Layer 2 of a small transformer language model trained on English Wikipedia (9 layers, counted from 0, width 128).
A neuron's activation on a vector x is SiLU(gate . x) times (in . x), where the dot is the dot product.

Input weights of the MLP neurons that the questions are about. A number n stands for (n - 500) times 0.00063.
n12 gate: 446 440 425 416 347 358 583 483 620 522 488 496 568 669 479 308 427 383 298 389 512 671 568 541 500 403 402 524 350 572 686 320 472 419 283 455 445 602 663 336 525 685 371 404 315 783 589 456 266 651 183 706 508 380 461 799 647 349 584 683 513 455 356 525 483 699 438 576 434 407 508 432 329 512 524 678 675 248 439 610 548 400 658 406 194 437 411 496 633 509 645 723 357 646 713 575 500 145 500 622 575 447 86 730 447 659 612 341 622 639 521 601 672 453 592 383 671 391 608 708 584 457 645 458 427 379 390 500
n82 gate: 483 621 618 379 623 972 661 600 445 285 561 200 476 553 620 583 414 377 465 359 531 556 580 569 383 535 557 618 469 621 283 323 607 491 650 387 250 491 608 323 558 496 572 626 473 780 389 263 583 438 646 794 256 464 545 312 209 440 593 366 504 337 424 500 801 341 600 300 630 542 238 394 621 554 623 566 527 430 607 541 609 509 433 269 462 579 545 625 296 401 500 860 461 717 312 433 700 450 572 475 474 393 381 408 375 680 596 293 371 547 470 627 357 468 522 513 423 640 561 559 729 294 648 334 470 264 474 577
n171 gate: 494 487 565 539 470 574 573 605 438 471 660 373 450 494 789 555 548 565 418 506 320 494 571 424 354 336 468 385 469 556 135 591 575 381 462 394 375 329 282 526 413 599 532 503 614 360 443 509 308 543 364 467 658 541 383 564 546 617 432 634 333 476 578 460 357 520 497 568 418 494 401 473 579 564 485 489 538 676 356 430 462 724 519 671 633 540 444 570 447 487 509 511 251 521 553 599 512 424 497 618 509 473 334 570 651 531 541 528 450 464 476 531 641 412 426 444 553 479 485 328 595 422 382 586 485 465 509 355
n201 gate: 507 691 538 268 476 360 306 627 652 506 587 551 555 621 749 510 511 529 457 437 450 652 385 561 521 464 493 531 393 529 483 420 578 440 549 679 599 323 679 362 741 627 754 493 864 518 696 449 383 402 624 395 668 593 578 604 717 602 307 441 193 415 430 580 518 610 468 540 468 598 346 761 418 459 786 417 611 514 468 503 485 532 397 419 559 410 551 610 598 537 656 461 355 419 666 390 412 515 483 670 410 525 486 435 404 344 507 382 485 440 407 584 503 489 388 472 478 591 568 432 572 619 239 731 588 549 514 393
n207 gate: 306 342 510 630 645 524 591 595 404 213 620 688 495 555 703 470 388 680 616 269 542 582 592 587 533 597 609 416 577 615 419 380 689 569 513 360 650 471 444 540 479 609 604 572 567 621 342 242 468 303 162 648 425 650 694 467 592 557 706 683 547 879 402 466 417 691 558 336 570 492 377 714 309 425 435 430 381 744 410 484 427 650 368 569 480 442 509 574 500 389 426 560 492 459 636 508 236 444 815 520 404 639 584 480 525 580 237 481 390 386 517 652 620 685 525 617 393 718 579 218 487 457 637 375 248 686 427 234
n226 gate: 371 330 674 730 528 641 410 609 545 581 625 432 685 313 485 516 451 584 428 457 493 390 556 482 349 581 456 535 537 330 637 517 541 747 474 453 407 482 504 442 540 438 622 500 591 717 518 310 341 307 504 404 493 369 688 406 420 457 558 400 403 560 599 603 431 254 324 260 475 426 586 749 503 637 640 561 519 579 511 551 432 656 578 581 612 540 404 443 472 593 486 536 699 651 530 421 701 372 433 254 522 468 456 307 800 322 614 556 375 436 457 632 663 582 438 423 541 391 424 481 558 473 409 514 387 174 344 385
n262 gate: 496 340 535 443 262 557 554 589 369 513 453 581 682 286 520 585 476 582 469 471 632 389 500 454 550 634 602 621 440 540 500 582 452 477 277 341 418 829 597 392 192 421 462 613 563 722 435 452 548 496 294 725 574 508 650 543 476 573 346 145 500 492 564 840 590 410 337 574 647 526 470 326 578 556 610 559 496 291 504 275 715 453 652 439 323 398 329 623 545 380 551 591 730 629 472 622 519 277 617 526 750 271 437 504 404 476 586 496 389 489 419 456 627 581 590 462 460 508 570 699 516 364 888 301 435 346 500 500
n272 gate: 582 373 429 642 489 621 301 535 493 325 475 518 230 240 538 541 625 568 474 503 553 404 544 407 579 508 331 427 450 589 357 536 536 640 488 511 393 522 652 404 668 401 547 384 473 553 438 522 270 614 263 623 335 651 559 361 439 459 546 539 349 636 465 508 647 471 380 455 511 485 668 544 342 768 719 554 461 395 585 439 523 700 407 526 413 357 419 481 445 647 291 591 574 511 592 622 643 586 376 109 594 504 587 583 363 383 468 617 412 437 694 532 392 636 773 259 229 493 365 586 315 362 453 553 728 324 599 423
n12 in: 694 380 580 197 511 519 520 630 395 622 409 607 692 520 337 532 598 610 465 410 617 282 443 322 601 433 676 564 424 444 587 888 304 450 414 251 396 592 528 421 631 555 470 636 389 484 489 332 410 441 432 497 473 468 666 531 398 742 334 492 758 366 468 349 668 537 449 587 663 443 597 743 616 530 273 542 472 375 396 415 244 394 536 439 549 418 316 380 504 259 463 507 377 584 340 507 405 577 428 437 531 508 421 340 488 610 395 311 353 465 543 628 665 472 591 553 351 245 675 594 410 883 625 586 424 463 550 440
n82 in: 479 526 725 437 607 740 623 562 246 236 512 372 708 660 699 631 447 338 479 421 424 662 586 610 580 414 843 734 675 483 475 459 584 488 562 340 528 320 689 251 603 419 586 701 509 504 372 172 565 500 604 508 255 518 707 355 342 488 603 422 369 325 439 379 521 142 643 517 782 603 306 368 829 367 562 455 265 559 525 512 412 526 600 525 660 662 639 521 380 430 532 374 387 587 339 334 616 699 512 560 564 442 517 277 664 521 541 562 384 546 597 611 374 618 577 541 391 545 369 314 483 292 521 313 288 434 550 518
n171 in: 531 592 530 412 497 473 599 555 542 463 399 346 520 447 651 618 388 590 564 423 432 352 500 512 408 500 555 521 608 421 143 533 774 515 329 463 515 430 583 382 500 466 303 437 637 454 413 630 297 621 375 434 322 554 471 559 531 337 300 576 417 412 623 422 583 586 469 539 546 596 377 563 473 438 548 544 639 506 312 339 513 639 475 452 419 485 295 457 500 779 567 464 436 521 677 353 485 426 497 491 519 512 323 565 540 522 482 652 365 624 371 483 651 557 460 383 475 455 500 349 453 494 506 519 470 468 569 484
n201 in: 739 525 517 516 593 555 380 500 534 638 659 310 477 586 687 461 504 568 331 523 440 608 551 489 468 568 271 445 453 525 576 401 353 524 308 465 608 451 621 681 593 411 452 517 733 564 600 459 446 471 475 371 623 697 290 532 486 563 443 493 526 483 413 622 458 762 553 452 311 479 530 716 429 574 775 566 769 475 514 618 239 461 199 510 373 187 620 577 424 482 543 576 389 659 761 578 517 530 500 503 568 344 429 429 685 486 541 280 565 510 409 586 548 423 479 493 529 534 563 615 728 583 360 614 625 544 465 489
n207 in: 391 344 306 504 633 473 605 614 308 355 598 467 373 603 715 440 395 806 523 384 570 687 692 543 512 456 537 353 548 688 417 357 496 584 500 415 645 412 387 583 587 591 462 647 476 722 306 299 399 366 476 587 383 496 646 453 453 523 504 784 568 760 293 429 336 728 585 386 485 451 455 723 325 392 492 663 400 663 331 504 374 606 328 473 341 394 596 500 458 372 540 622 565 538 748 612 409 447 758 456 414 638 567 571 569 716 346 479 496 561 415 661 492 657 728 584 375 750 620 410 563 382 549 496 321 532 523 251
n226 in: 474 359 559 627 442 452 477 654 592 514 568 475 658 309 547 521 363 583 441 445 454 468 538 507 428 547 531 513 598 332 599 529 621 715 476 526 519 464 544 489 537 457 618 532 646 671 442 302 362 334 453 453 434 415 654 385 391 468 473 399 470 539 530 597 401 311 386 297 464 551 597 621 497 622 561 559 517 510 510 525 527 629 574 619 595 487 328 334 490 493 491 382 574 696 426 428 757 401 404 148 625 452 447 368 692 613 595 626 543 503 458 543 664 616 474 478 493 519 428 531 510 435 430 543 317 114 336 422
n262 in: 492 645 563 351 472 382 310 348 551 381 545 485 412 397 545 423 815 528 572 276 314 647 469 267 359 377 428 391 300 459 543 566 412 567 496 500 673 492 433 478 627 590 484 582 443 512 524 346 581 622 586 439 363 287 563 508 451 258 782 463 350 452 640 541 633 419 387 455 456 371 358 441 481 339 649 478 259 432 440 450 550 601 442 686 512 581 393 196 709 554 161 464 544 149 330 338 567 626 531 515 573 306 557 620 544 451 426 400 824 532 568 227 418 709 732 689 654 390 633 314 488 588 394 731 504 277 472 483
n272 in: 569 564 503 713 243 539 438 485 620 275 349 458 412 440 519 700 683 474 551 486 375 471 575 456 453 399 572 667 368 541 368 383 490 478 492 471 577 330 542 320 519 430 607 344 511 460 396 468 388 478 369 334 255 417 553 401 289 630 600 583 220 550 616 526 522 489 515 361 540 407 556 479 412 601 682 441 353 368 493 416 657 500 496 468 436 574 293 373 539 655 396 398 301 547 357 395 647 623 414 424 780 352 445 451 431 408 489 617 507 705 668 596 444 758 752 228 386 407 398 531 289 393 429 390 705 412 572 610

Each question shows a token from some text and the vector x that enters the MLP there. A number n stands for (n - 500) times 0.0056.

"is ": 495 604 510 386 543 508 775 524 536 464 470 515 489 539 542 779 586 504 503 474 432 454 594 547 638 474 560 539 440 483 472 519 369 502 506 576 480 23 533 555 469 452 468 469 589 462 477 482 539 591 522 467 463 546 469 483 547 384 454 666 512 552 506 451 435 426 512 501 429 513 524 513 366 401 401 363 424 317 521 455 497 471 498 498 460 446 574 434 513 540 427 408 460 496 481 419 443 473 550 612 479 456 483 529 536 467 494 517 727 459 536 434 509 450 506 592 417 476 392 624 521 452 603 450 483 525 525 531
The most active neuron and its activation: n226, at about 0.14

"aw ": 570 490 520 514 499 450 534 569 515 410 401 564 502 432 478 555 457 507 536 443 557 546 496 488 676 390 567 536 548 560 465 683 521 476 542 455 490 563 408 456 552 389 592 426 469 546 399 662 488 491 476 530 487 498 500 505 463 591 507 467 528 494 565 533 460 330 484 501 552 512 480 400 569 502 497 355 499 541 483 402 562 584 481 689 544 584 531 479 500 524 451 257 497 547 512 358 531 393 405 559 564 531 493 412 501 452 470 511 522 455 510 533 437 523 473 401 421 473 450 567 487 484 505 474 457 483 489 557
Which two neurons fire most, strongest first? n201, n272

"Bur": 518 483 503 469 409 557 509 495 494 419 388 514 500 345 669 578 416 397 445 555 403 446 483 405 397 453 530 482 496 510 532 360 495 569 500 406 553 718 528 466 478 516 466 578 451 526 426 535 387 446 525 502 493 485 507 474 500 461 458 509 560 501 453 493 435 596 523 497 609 525 356 483 507 481 461 523 582 584 481 446 535 429 422 501 470 450 524 420 466 557 683 327 509 452 505 496 468 445 413 505 542 538 393 492 450 465 591 538 506 529 454 628 568 526 555 621 405 319 468 477 408 493 469 571 427 444 482 497
Which two neurons fire most, strongest first? n12, n171

"or": 447 593 474 616 471 515 637 515 485 460 476 416 468 532 492 476 488 630 494 415 373 442 578 560 447 450 368 458 448 535 471 532 543 500 542 493 644 541 418 476 475 496 571 508 349 386 504 474 481 496 556 497 452 487 535 533 449 398 431 489 426 465 492 522 450 485 541 500 386 559 471 470 571 425 438 410 608 463 515 610 514 489 510 441 599 437 530 460 442 514 527 400 473 507 386 533 564 550 538 495 566 561 532 521 530 476 503 548 527 532 453 479 537 464 481 576 488 515 447 482 454 517 412 376 473 537 565 547
The neuron with the highest activation: n12

"62 ": 485 388 496 666 378 355 355 541 423 465 397 556 504 510 565 660 494 402 576 609 533 500 439 577 432 469 479 483 455 492 488 531 538 521 577 513 491 473 554 458 485 470 461 479 529 545 456 480 418 446 536 518 470 550 496 491 486 534 516 558 357 494 587 396 532 388 572 501 516 499 444 395 538 438 579 482 476 417 549 408 474 378 519 441 609 492 478 552 482 548 581 394 535 516 312 463 360 395 486 545 587 418 587 326 475 445 452 493 470 430 515 620 452 547 540 502 472 442 487 577 510 523 484 576 539 469 532 553
The neuron with the highest activation: n272

"\n": 540 487 492 501 492 497 502 469 508 343 507 509 533 443 440 508 587 548 453 473 502 599 474 462 392 616 537 523 478 485 494 503 461 447 497 435 517 219 380 538 481 554 492 466 507 492 489 480 510 512 446 501 553 459 491 461 586 444 554 500 557 443 607 520 539 529 462 504 437 451 428 504 618 518 443 324 498 335 482 560 420 497 496 553 412 544 430 501 512 527 453 251 478 559 446 445 530 517 475 588 660 514 569 474 554 531 626 485 580 599 443 466 485 507 446 508 622 506 496 503 518 474 516 596 543 507 482 390
The most active neuron and its activation: n207, at about 0.066

"ts ": 573 651 522 550 525 481 385 511 566 416 428 506 518 409 525 632 454 382 522 427 485 488 602 421 733 362 481 514 468 507 500 600 625 460 469 544 447 213 464 448 459 585 525 463 472 422 474 589 512 554 483 469 491 515 513 491 458 578 359 538 621 490 527 426 532 537 497 501 541 488 535 516 457 526 482 286 496 465 495 503 584 535 557 615 449 576 317 547 470 461 517 421 478 433 539 439 363 593 524 517 550 609 500 489 538 448 568 516 566 449 553 498 480 508 502 482 470 456 483 375 502 443 543 547 417 468 488 514
Which two neurons fire most, strongest first? n171, n272

"05": 596 490 491 478 444 524 334 591 477 513 498 443 407 390 508 477 504 615 361 590 543 531 440 425 394 344 621 629 580 613 482 550 411 492 655 396 574 429 419 511 605 460 513 427 469 438 581 421 520 451 428 503 396 487 524 450 444 490 474 482 520 562 532 413 561 484 488 498 560 498 498 615 562 481 662 606 427 606 561 473 502 473 427 496 510 475 541 539 507 475 500 455 531 549 479 356 490 508 503 483 590 466 603 508 567 488 434 517 485 583 454 521 404 528 479 521 401 456 538 641 467 515 431 379 474 424 454 539
The three highest activations, in order: n272, n82, n226

"US": 484 477 514 575 446 484 448 476 449 469 526 427 491 475 442 474 403 453 594 465 456 485 538 512 463 524 483 501 488 390 515 467 495 553 485 498 593 513 574 516 489 577 507 681 497 462 613 441 621 499 474 449 447 554 513 455 459 659 530 539 421 539 474 553 418 553 589 498 588 484 576 410 487 539 519 539 499 286 442 396 599 357 528 567 489 550 595 525 511 496 669 446 501 466 527 688 347 479 509 528 414 471 483 488 654 504 418 483 534 734 464 441 450 505 580 524 382 477 343 550 520 508 526 562 573 455 573 476
Which two neurons fire most, strongest first? n171, n226

"Ro": 471 527 502 409 431 462 365 547 477 525 493 505 458 609 443 566 499 494 647 426 528 499 379 485 583 466 581 506 504 531 538 292 509 506 483 439 541 450 549 491 513 533 462 536 438 380 505 642 516 416 570 578 558 515 481 536 494 448 584 479 614 539 548 547 490 655 595 497 552 505 447 341 457 530 491 384 513 370 467 449 428 597 520 485 489 395 613 389 537 482 594 383 526 424 494 570 496 555 446 487 511 515 505 513 517 502 599 516 629 602 506 479 622 509 475 517 337 530 642 452 484 488 387 542 398 487 439 448
The neuron with the highest activation: n226

".": 341 534 496 408 552 482 595 455 486 590 511 560 598 445 516 647 531 424 573 585 450 478 467 507 480 589 516 509 550 436 491 348 634 398 503 541 461 257 352 442 536 447 480 516 499 535 490 678 576 504 416 401 599 463 527 445 425 511 522 608 515 532 462 488 531 448 511 496 518 501 604 465 567 444 448 608 532 517 608 567 396 379 535 451 546 523 455 486 444 549 511 414 504 609 501 363 365 624 568 452 558 599 510 425 482 449 426 474 513 471 404 463 532 633 506 530 460 376 441 481 469 564 575 503 562 544 495 528
The most active neuron and its activation: n262, at about 0.099

"ham ": 589 493 526 497 536 475 569 487 526 396 485 547 639 419 541 624 530 497 520 468 447 496 480 464 489 355 587 463 515 476 515 467 612 441 555 461 527 501 526 488 511 549 497 443 607 488 511 492 455 490 526 486 489 471 498 493 414 529 425 559 517 582 530 485 426 388 475 499 534 483 496 436 575 488 451 336 499 547 581 451 517 680 449 527 406 577 610 466 481 421 513 309 477 450 405 434 548 453 562 468 528 574 489 312 518 526 522 490 522 504 484 584 662 501 464 483 520 665 469 408 525 586 488 565 519 495 517 516
The most active neuron and its activation: n226, at about 0.1

"individual ": 438 520 511 531 475 496 516 487 424 369 450 541 465 477 472 348 645 409 568 493 610 503 563 649 408 310 509 449 489 557 478 623 460 551 446 535 475 629 542 415 511 494 604 567 486 561 482 460 586 509 567 524 421 473 557 530 528 641 568 466 500 601 601 477 657 441 512 502 518 526 480 486 463 375 637 378 543 572 511 513 468 389 479 646 557 472 477 427 475 455 536 433 478 528 427 396 365 552 604 499 608 524 571 442 396 459 508 498 393 606 475 517 697 506 500 445 541 526 392 455 412 512 532 496 443 520 500 533
The neuron with the highest activation: n262

"light ": 522 471 510 625 461 491 688 561 525 400 478 488 461 647 484 546 445 503 503 426 404 484 402 529 516 453 429 517 507 376 474 486 506 590 563 522 408 314 505 456 566 510 512 459 483 489 588 676 470 484 324 496 471 476 508 529 460 496 485 503 575 436 594 434 599 338 549 499 357 530 567 401 483 495 539 347 464 530 433 518 506 362 588 658 645 491 438 487 437 573 457 361 443 503 289 383 430 485 473 524 550 521 453 530 489 512 464 498 389 607 501 610 520 618 477 353 425 595 523 550 499 452 537 516 449 487 453 560
The three highest activations, in order: n201, n171, n207

"1 ": 477 478 507 552 478 407 570 490 451 505 479 505 659 448 428 693 355 542 426 547 514 550 515 479 555 488 534 409 424 414 505 549 510 508 469 436 481 163 395 532 440 469 523 437 519 555 474 329 392 518 568 511 547 574 577 473 542 510 587 566 463 542 540 452 474 491 592 502 597 479 440 462 583 340 534 464 460 363 440 357 451 517 513 397 635 578 467 540 494 556 455 338 558 342 444 454 463 563 540 605 454 592 572 366 524 505 446 476 481 462 533 502 447 586 540 553 532 570 583 432 521 549 566 544 455 477 517 565
The neuron with the highest activation: n207

"It ": 716 651 499 535 517 460 627 567 518 521 582 620 428 588 451 375 472 492 522 618 525 433 479 640 471 622 563 504 528 499 487 331 397 431 539 434 523 314 537 448 403 412 497 524 663 487 519 531 508 511 483 542 502 487 531 551 459 364 473 548 544 494 550 456 588 539 389 499 405 492 390 478 448 516 417 316 423 576 447 381 516 391 580 491 537 510 444 466 475 518 370 435 489 465 362 424 464 482 606 577 494 480 483 504 445 446 357 471 562 600 492 543 506 444 513 524 466 560 372 503 600 495 405 422 441 547 499 538
The neuron with the highest activation: n226

"Well": 515 408 504 560 472 517 502 467 544 413 470 541 558 391 597 460 484 472 567 572 512 558 544 538 651 480 440 488 450 430 511 363 456 590 605 500 609 377 499 462 483 473 498 601 505 508 554 554 508 445 478 499 418 499 491 508 410 443 383 509 577 521 482 521 428 545 499 495 623 474 510 456 598 512 442 507 510 483 526 467 633 566 515 495 505 507 526 492 454 500 570 349 583 612 430 486 607 451 478 500 422 454 497 460 409 462 602 509 579 832 529 482 509 383 558 451 464 537 565 558 465 464 483 529 369 447 514 573
The three highest activations, in order: n82, n201, n226

"(": 453 509 509 469 514 502 461 525 529 608 584 555 471 583 481 546 649 440 587 525 529 494 467 488 390 466 590 509 429 571 525 492 546 518 484 463 488 344 511 488 505 586 697 562 479 517 512 542 558 550 492 454 562 545 489 512 534 478 561 470 456 452 537 559 348 439 492 505 494 473 445 503 568 352 541 328 518 584 541 636 488 575 502 476 481 467 539 550 498 566 543 327 537 590 461 464 388 481 457 416 463 502 489 492 452 413 586 471 485 537 481 484 534 566 472 561 463 539 458 483 511 529 504 431 566 497 507 485
The neuron with the highest activation: n12

"4": 557 590 491 506 449 479 473 493 488 560 605 397 457 575 490 632 520 578 545 483 587 492 435 398 490 422 413 515 497 537 487 530 446 534 505 353 561 597 465 478 571 456 600 506 440 522 545 589 472 522 425 517 495 469 530 481 466 457 488 434 473 482 511 521 485 557 489 496 605 477 542 510 516 445 477 463 485 424 469 411 554 594 405 524 549 588 606 560 483 499 526 389 518 425 448 459 381 615 635 547 712 360 640 589 424 436 482 553 536 586 492 493 276 532 499 557 458 409 587 495 528 496 477 484 414 470 576 542
Which two neurons fire most, strongest first? n262, n226

"tures ": 566 489 511 584 531 533 300 592 530 368 491 455 485 638 533 604 485 379 540 442 473 508 602 413 728 498 514 428 533 576 494 573 562 548 422 492 616 150 490 471 454 571 496 449 606 408 546 557 506 470 551 517 562 498 514 488 541 559 392 509 512 440 480 422 534 508 478 502 566 491 451 454 378 602 443 285 412 481 497 538 489 437 602 526 354 527 476 489 483 540 555 491 436 495 437 334 397 530 565 524 480 534 481 504 567 466 533 493 421 511 511 523 458 524 477 427 525 558 508 484 504 389 548 578 410 491 554 547
The neuron with the highest activation: n171